Layer 17 of a small transformer language model trained on English Wikipedia (21 layers, counted from 0, width 64). Numbers have three digits each and are written without spaces.
A neuron's activation on a vector x is GELU(weights . x + bias), where the dot is the dot product.
The model reads these tokens: "4" "4" " te" "eth" " (" "the" " maximum" " in" " pl" "ac" "ental" " m" "amm" "als" ")," " which" " mainly" " consists" " of" " br" "ach" "y" "od" "ont" " (" "l" "ow" "-" "c" "rown" "ed" ")"

The vector x that enters this layer's MLP at each token. A number n stands for (n - 500) times 0.012.
0 "4": 509576503525535509429577531479507488412407591391501367512494567507519483540599530431580387583323483523506445535428479742442573534520464450583471574455485468560480568362455425450562305441550576
1 "4": 424574527487449640462508489642686586368462693390577341372633740331501450519503373287645415509407296349469541171436670568471722502474721530518678410487628461328608663447530544480574220461458769
2 " te": 594652459371584729375210503857277575281493556366478509655516603414572439658603338452564495487508435393426555261525478576327769534461610359661644571538523207214562433488715492488586404814262427
3 "eth": 573685399446620681436172456573404690196383518551574535620689428424659536476566459364543550427568481370331430438447446614566497434298442383549624380619725406248665609263467718400486355684623628
4 " (": 687522463494599551490255614752531436461701765434694521434580628323604533507465311535544455393304505321353566523492489588559749296450509421346410571437674461359737643264675563327512321550423495
5 "the": 704532521539612489408519468452492470376353598561581548464468619435533429449544411596494533427423450347284603279356567719507686304338475364560476423598620562265469614399655613536463378586436724
6 " maximum": 567427405358510452353566722491519609104587661422639509522339460347443433574648461423593396367502482412414459232331601667475570433423659552457428405679669478451682575382642471573404406711421797
7 " in": 558572409478370560581411500458572468231702605430685517508280478410498592649476369482513403541361324497522549407412693710558529359344593493612572447661635586465517438394626549461428344556393568
8 " pl": 446561422323475579494242637439513694291296748263548537732464402437505386640645424401519327480267504377214611561420597624529708365328478598609555570576622426368551389443702668529549457732528548
9 "ac": 672658430444430511699337781459648552193435618423521393557699569410683415545512478427473496441404306449604516440291565551639623556508503628503744336613745517282693349293664425335429331828377342
10 "ental": 545525501465531578510473704458598720168348638270502411386361541421492546495580493387568359373471373369534597213483568631550626416582520635542492266607733528175607460379583648503415429502425869
11 " m": 432533379387441650803250587400519654362505674309537563666530536374362568492488477559518155648274410443521526305615488536493765450331644482613393628673650513245554517473692684435326383706320570
12 "amm": 461644432319559654525339697446384610266295664444484445560644635364536394373433463605596378687405442586570481313386723576473726447408578581444595346643680485404825408419689659253185387664498554
13 "als": 580574384335592573482571707415520741144484659310642471457402630390613418617428270480496445590514316443467564231423504636326577574535787553462579337451715506296673523417649683321372441647381514
14 "),": 590504321495395569437497409557725525227506757453526580505553440444607434417415433545523319556549447487435662292459504709501566493400416556607438367414513515488689629442450638357571305575534552
15 " which": 473394448410491492317447487655684590256427504491465482475449563353443443537438407531568434596509400433387696337449607767482726441479499525515352417653415585441527617473451549394583425627526467
16 " mainly": 392437483418550574438423463611652623178477598432383576487493498471497441600560450576675366463584426414442749403470611749457622500430517476545309346700445498198572415460370546421567456571478428
17 " consists": 604412407375528529469624337630482638113592772552431476490423567477604421534687268472790387408476399351515703565411595687411574316383557549547534329482548407358566439426406553350487452665613613
18 " of": 529520480526433566500511466654658442233537734490511485493370370390630471490535321572531425451544336469474666377427558748473573423415360536536412439695464563333610477463525545369561363568474598
19 " br": 514538319347524449729066559531532602216464721339552513810647467376589377796550491461592350564329290394298546294606596569615771373263387394568766624510506414315673332537602621630419528550455484
20 "ach": 450605509471585595629163604441403661155570712561419551549610542530797309233520345466606613544302237456513519130469558584473516281448431779533621509658663464429576338346660665442502436670399436
21 "y": 683489647620540529647327457556546676076481752518650575538566514521743548426506487396478404434355252352513586120393724597542537325355432564535477219726597468188826491430459563509431415631485408
22 "od": 515541619570506494513431709747518693105353681545411464481550481537663413343349544462566375354357407361358616065588686551557639339313383685633485377635504459341921481586614560431438369742467555
23 "ont": 387486574523573510462309718474634689148355607447560483495552656443574529584330545554708392437423368456488546215647640521678706147563317664553527312627644556142782424290625504382505394652418511
24 " (": 692469422544566414560326605781547511367779730509580551448490586269575557448418357448598286448161361423465631490674429602461654257405596547340578590527541511462570542299750547417489431568356467
25 "l": 496493372463454503570250384504574610295487750494549667610498440402518199620602511604514517450182293264308451445383545609589733558412535453475722650546658421319593455458633894517507374603500528
26 "ow": 405517365451576403541435674490599548283540504433653778553438545536655281352514410477587639558385424417443592142317751583492601439228476515363682262756670585431780536376601679568506315578376525
27 "-": 788456330588645472596420619642575530217795607490618628396460475391695448501383567440524372385150292412505427196489550554438431279309567690500571525408669520443707554369730504564460499633396501
28 "c": 646527503483647604676285403378599663358379691407591591345570379475498478630737630475542385219331283438356527476363612507588685298427519348493768579618654603194788499400698549405430389780369458
29 "rown": 510652447379663542535363816643508655265492441513612633409452492421642368430444356473620482546477466334427524169361604536628523411258525526558548424668655494346727319313596886681338328638309669
30 "ed": 463562384540528577522489704486670662253548782453516654473286562380546384425498258523590534424539266385370443018380637616488497445378363542610539388530750466116857473506594625570449408510393798
31 ")": 571391509446412523413489509507779626037524728545526609519553459415726598430416287457546286502591450377470546173514526611463601391410367618597439310550627544394819628363454671508515329604500545

Each question shows the input weights of one neuron of the MLP. A number n stands for (n - 500) times 0.0017.

n150 (bias -0.312): 717762247686613263507450514445614306564290501596592820118485493781498666483406446587620442334525848485475647670089511361616466480587366432600336572559447481696666467610392602655413351495701504
On which two tokens does it fire most, strongest first? 29 "rown", 5 "the"

n203 (bias -0.285): 366541275364455378379432365736761816467688162290607716339615557645443397583403543632525465183497649715578399557583424506262351695594734490471118735419376555505393545492568445180725387266657297
Which token does this neuron like most? 16 " mainly"

n72 (bias -0.353): 755426439409484636705572665654504461444713610444372412361560434644464445332422586514415559641516612359593484613599458333338610417479500455424557548634584674483254463654363422301428591504499687
Its three highest activations, in order, are on tokens 24 " (", 11 " m", 17 " consists"

n217 (bias -0.227): 474555715557437353500435521398672479398556792616522548390527447603615450452536557685565588564357565629370310665706514292299401507352363777618464499417689530418369611332425187395790654412299470
Its three highest activations, in order, are on tokens 20 "ach", 27 "-", 23 "ont"

n146 (bias -0.195): 467444305701605525601644348472560566567520425433439501767625404300613568666599367529452373587729629440789398444321646321696505480530420294544254478524470348657667509568525472597468275389398514
On which two tokens does it fire most, strongest first? 31 ")", 14 "),"

n133 (bias -0.259): 477420426518539363514503130558799688473422511456034411430232531372408666662527347538323627343558704547530558500727427534199567486571541358617519479487507654581475264347357448553541588520423631
Its three highest activations, in order, are on tokens 16 " mainly", 17 " consists", 15 " which"

n174 (bias -0.222): 623529455673516606279331588532577227536577716446315636606322392590518438505623512232595435413551579735504344467522713466402188484635416732508449442529415422319289471451284212490483645457534655
Its three highest activations, in order, are on tokens 30 "ed", 18 " of", 6 " maximum"

n76 (bias -0.331): 336492516267608292583519726308473459551557530715424243634624348464430477504728748579525427420646622306625195367441318603220500492742402501387519516527630505381401300324316437718225681359555579
On which two tokens does it fire most, strongest first? 6 " maximum", 10 "ental"

n75 (bias -0.393): 586375374728618691339593713448347493486771366516381530503565563707372399578398499387145509789368501609578417493594345447706332390571423492718357412411493751449574426480510390528455466457659491
On which token does it fire most, and how strongly? 27 "-", at about 1.4

n187 (bias -0.275): 634527541479472567523517436514342464583436611817465598454376501707593526690404398372549509512371402631526323465497125361436630540452473636470337599416387440542273212607711623563765494546359625
Which token does this neuron like most? 2 " te"

n9 (bias -0.183): 464466531651487521457658395559675393627665539566798342471364813590361628449479574390473481462583515683650365665334687370445395677437328512595424457497674419504613559727623546614531208234607638
Which token does this neuron like most? 1 "4"

n93 (bias -0.218): 574391445363499512441647268464327326406406526493620697366420605527459331506569553560537465551694528477571572565787369593493412669796576647620554841320675655512340547589540641560620289515395220
On which two tokens does it fire most, strongest first? 25 "l", 2 " te"

n157 (bias -0.248): 580662710277469494699448433552547460615383324611528389306240505207366646507237732502569510385539626610611455590718310647613549532478390567474577688495420563421369323337448522709418340651346576
On which two tokens does it fire most, strongest first? 29 "rown", 11 " m"

n52 (bias -0.238): 508535523537580431432592668578495452541402564645286503640497362621401370503518527615513643515283496439683366444580588412733549395460434408509313362415423730352533645476401641574455517308736323
Its three highest activations, in order, are on tokens 22 "od", 23 "ont", 21 "y"

n153 (bias -0.193): 507627518480605517561545595506450511514513516506530528597495420448483404607506290727594505643277402449444425753497519429646324584512406391384452475628449602556372561552732370528464501486351683
On which two tokens does it fire most, strongest first? 24 " (", 7 " in"

n231 (bias -0.270): 185324378504283554374310379654316553658483706477400556363378470624482408466468619182293576732574506522583395484477419693457536529516480549618505589429329635665274485282738586569242704579671430
Which token does this neuron like most? 8 " pl"

n181 (bias -0.423): 606682459412369343583552795449459388562580470173558422607628359791399534202756455316349587566694234498630286691574426499521495597458524700547396280529670514371250476581498465718497604596517396
Which token does this neuron like most? 9 "ac"

n248 (bias -0.161): 957561465534557325390754377478527322474555506488237292554359395443702685266494441547378452590452283659361463559405392527521594407306265603637406306461566614630208674607462579359403709489340362
On which token does it fire most, and how strongly? 5 "the", at about 2.8

n166 (bias -0.452): 543494671664585453462686624377463373527492574393732497477357567676437413450665662612612489437616574647291561761166497419491817283398251362493174726428648279669536526571365370435499629575712560
Its three highest activations, in order, are on tokens 0 "4", 5 "the", 4 " ("

n100 (bias -0.145): 468449410585519547511511437508671554432388467579583125413426317677664614400512419514312613593739750482387466380275403465434430425570333539481454749427445467665634397488497430528558523519647563
Which token does this neuron like most? 31 ")"

n195 (bias -0.371): 666306460380433460494493494514133515568510328919567406479183666816336530386580568521450719265422553495793238454589594628371329541451662493461380397639441469705682491389372537321403428568480648
On which two tokens does it fire most, strongest first? 6 " maximum", 17 " consists"

n212 (bias -0.293): 564426510601302622572473237360478401609497669200450318883576412264446682574442407703263381411519433590581540498618416628265442486499403446420514560618816618430521482640366575504654632404456353
On which token does it fire most, and how strongly? 11 " m", at about 4.2

n165 (bias -0.556): 407513551461665490641419470421531572594382784534479566784456528697400436513345637632527262500476562563421401657228412617731502263210352391529314540548453596387513585607218629428416858242517363
Which token does this neuron like most? 19 " br"

n132 (bias -0.232): 706520287331492400622695442369354484637545486459369425483206310690484341642682603496548564415537466530610277586506457685553536390271536728431546534673547468507489295573375738181668671482482379
On which token does it fire most, and how strongly? 17 " consists", at about 3.1

n17 (bias -0.431): 662438435607428552328823828456523288553461714552207672331312623615332384499479559427563612372572505552371562698059681345688568514423407570438602695541468587707717546324490568356356605477611401
Which token does this neuron like most? 26 "ow"

n205 (bias -0.318): 339610487502652539369661479668587580268715482334425397597629506410505475339404314581425430338416746395623415592458569372696355596485502580386394425512644469616515510626260507604430608423461533
On which token does it fire most, and how strongly? 31 ")", at about 1.4

n32 (bias -0.283): 542475383386552312456279600533622589696602629718329602270477752598527701388571501777509342635486563604523164500435420331383637653525582361425531590405280609677725473673687493308689372373646429
Which token does this neuron like most? 4 " ("

n69 (bias -0.258): 528372492666346602626314524371484432646220460557502705685390415621558565322811537579471419631532579404597455626654371419228567553362359525430546566711670605662433640478604585680368397366391373
Which token does this neuron like most? 11 " m"

n41 (bias -0.540): 463499549190549411382507463324467546644543416614392408538496434894595461498491375378522575394670463698522378564484437558590455429116451638795371444668372423369571721608574263430576456435405448
Which token does this neuron like most? 22 "od"

n117 (bias -0.295): 507606596624500332794605616372359660397476315551481550490650334557402533565647470307454356506606448465550469667744488265211505434424515542501513549363359602482641600384586488726390418262677395
Which token does this neuron like most? 19 " br"

n198 (bias -0.288): 313481409531563639418511330301578588568343384281397346406465596326409495586486575566463367625720578525638660397589650529295512590539345509245609801526336624500296495508582483481479623538462507
Its three highest activations, in order, are on tokens 15 " which", 11 " m", 16 " mainly"

n87 (bias -0.235): 385540636621221670379726216486684207727445475579588477721388526621756312577429671372375682415286616525432524672593602378479711479505536234591491441559594455400506633577319524795488510396396556
Which token does this neuron like most? 5 "the"

n145 (bias -0.406): 218458658585548503249448692429246578692546526639502702630313498622372436632655690537399362688570512492423475583421452496841482496353252689134447669676555530637549344698645468306581201473426564
Which token does this neuron like most? 8 " pl"

n57 (bias -0.337): 448341564658501591589364432333474486536488411491531549549414289721612391522270375406628535277498526556451446432591454509578483666609441534609513461577444504610338402157390650574756566585654435
Which token does this neuron like most? 20 "ach"

n65 (bias -0.205): 565388760432741295564627366383379494606432555408386596613506384587438464397318682343657459324490549313471327478502388514487424479612237602292568489690544540388427381308614574500642699482385754
On which token does it fire most, and how strongly? 10 "ental", at about 2.9

n47 (bias -0.327): 473304533525351399680576472570648434380558416404653683660381389474506460506705827596398493398370764575318438588637436353441618694447576504428662523454278783587386407352462738370460616300541540
Which token does this neuron like most? 25 "l"

n14 (bias -0.301): 356414576492387481525474517579475645557439694625603539456369464438463622539581665791303492360491518541560692451686473318389516633358526488479375463527548685506606345154479556678656531357578356
On which token does it fire most, and how strongly? 16 " mainly", at about 1.2

n29 (bias -0.302): 444498490407327586449534424355529474371490416603243573765625395549584430674435553220533687465451462468213501650372324608539527405442540673548431547666464570598358448506224422601524591345470482
On which token does it fire most, and how strongly? 8 " pl", at about 2

n221 (bias -0.279): 530544710581502509460364661384560453511286684451595718622442373661476454331325629464375571400505558501502266368573438499432160528642314505547392407601426634610705502416520357650541338243384757
Which token does this neuron like most? 30 "ed"

n241 (bias -0.275): 393189542410196443415430559370577546654571612312685486788340483519376626432576554426452463292460678628405389571474443697532413557470537258235398124628378619515505684352530436571578670526246453
On which token does it fire most, and how strongly? 6 " maximum", at about 3.8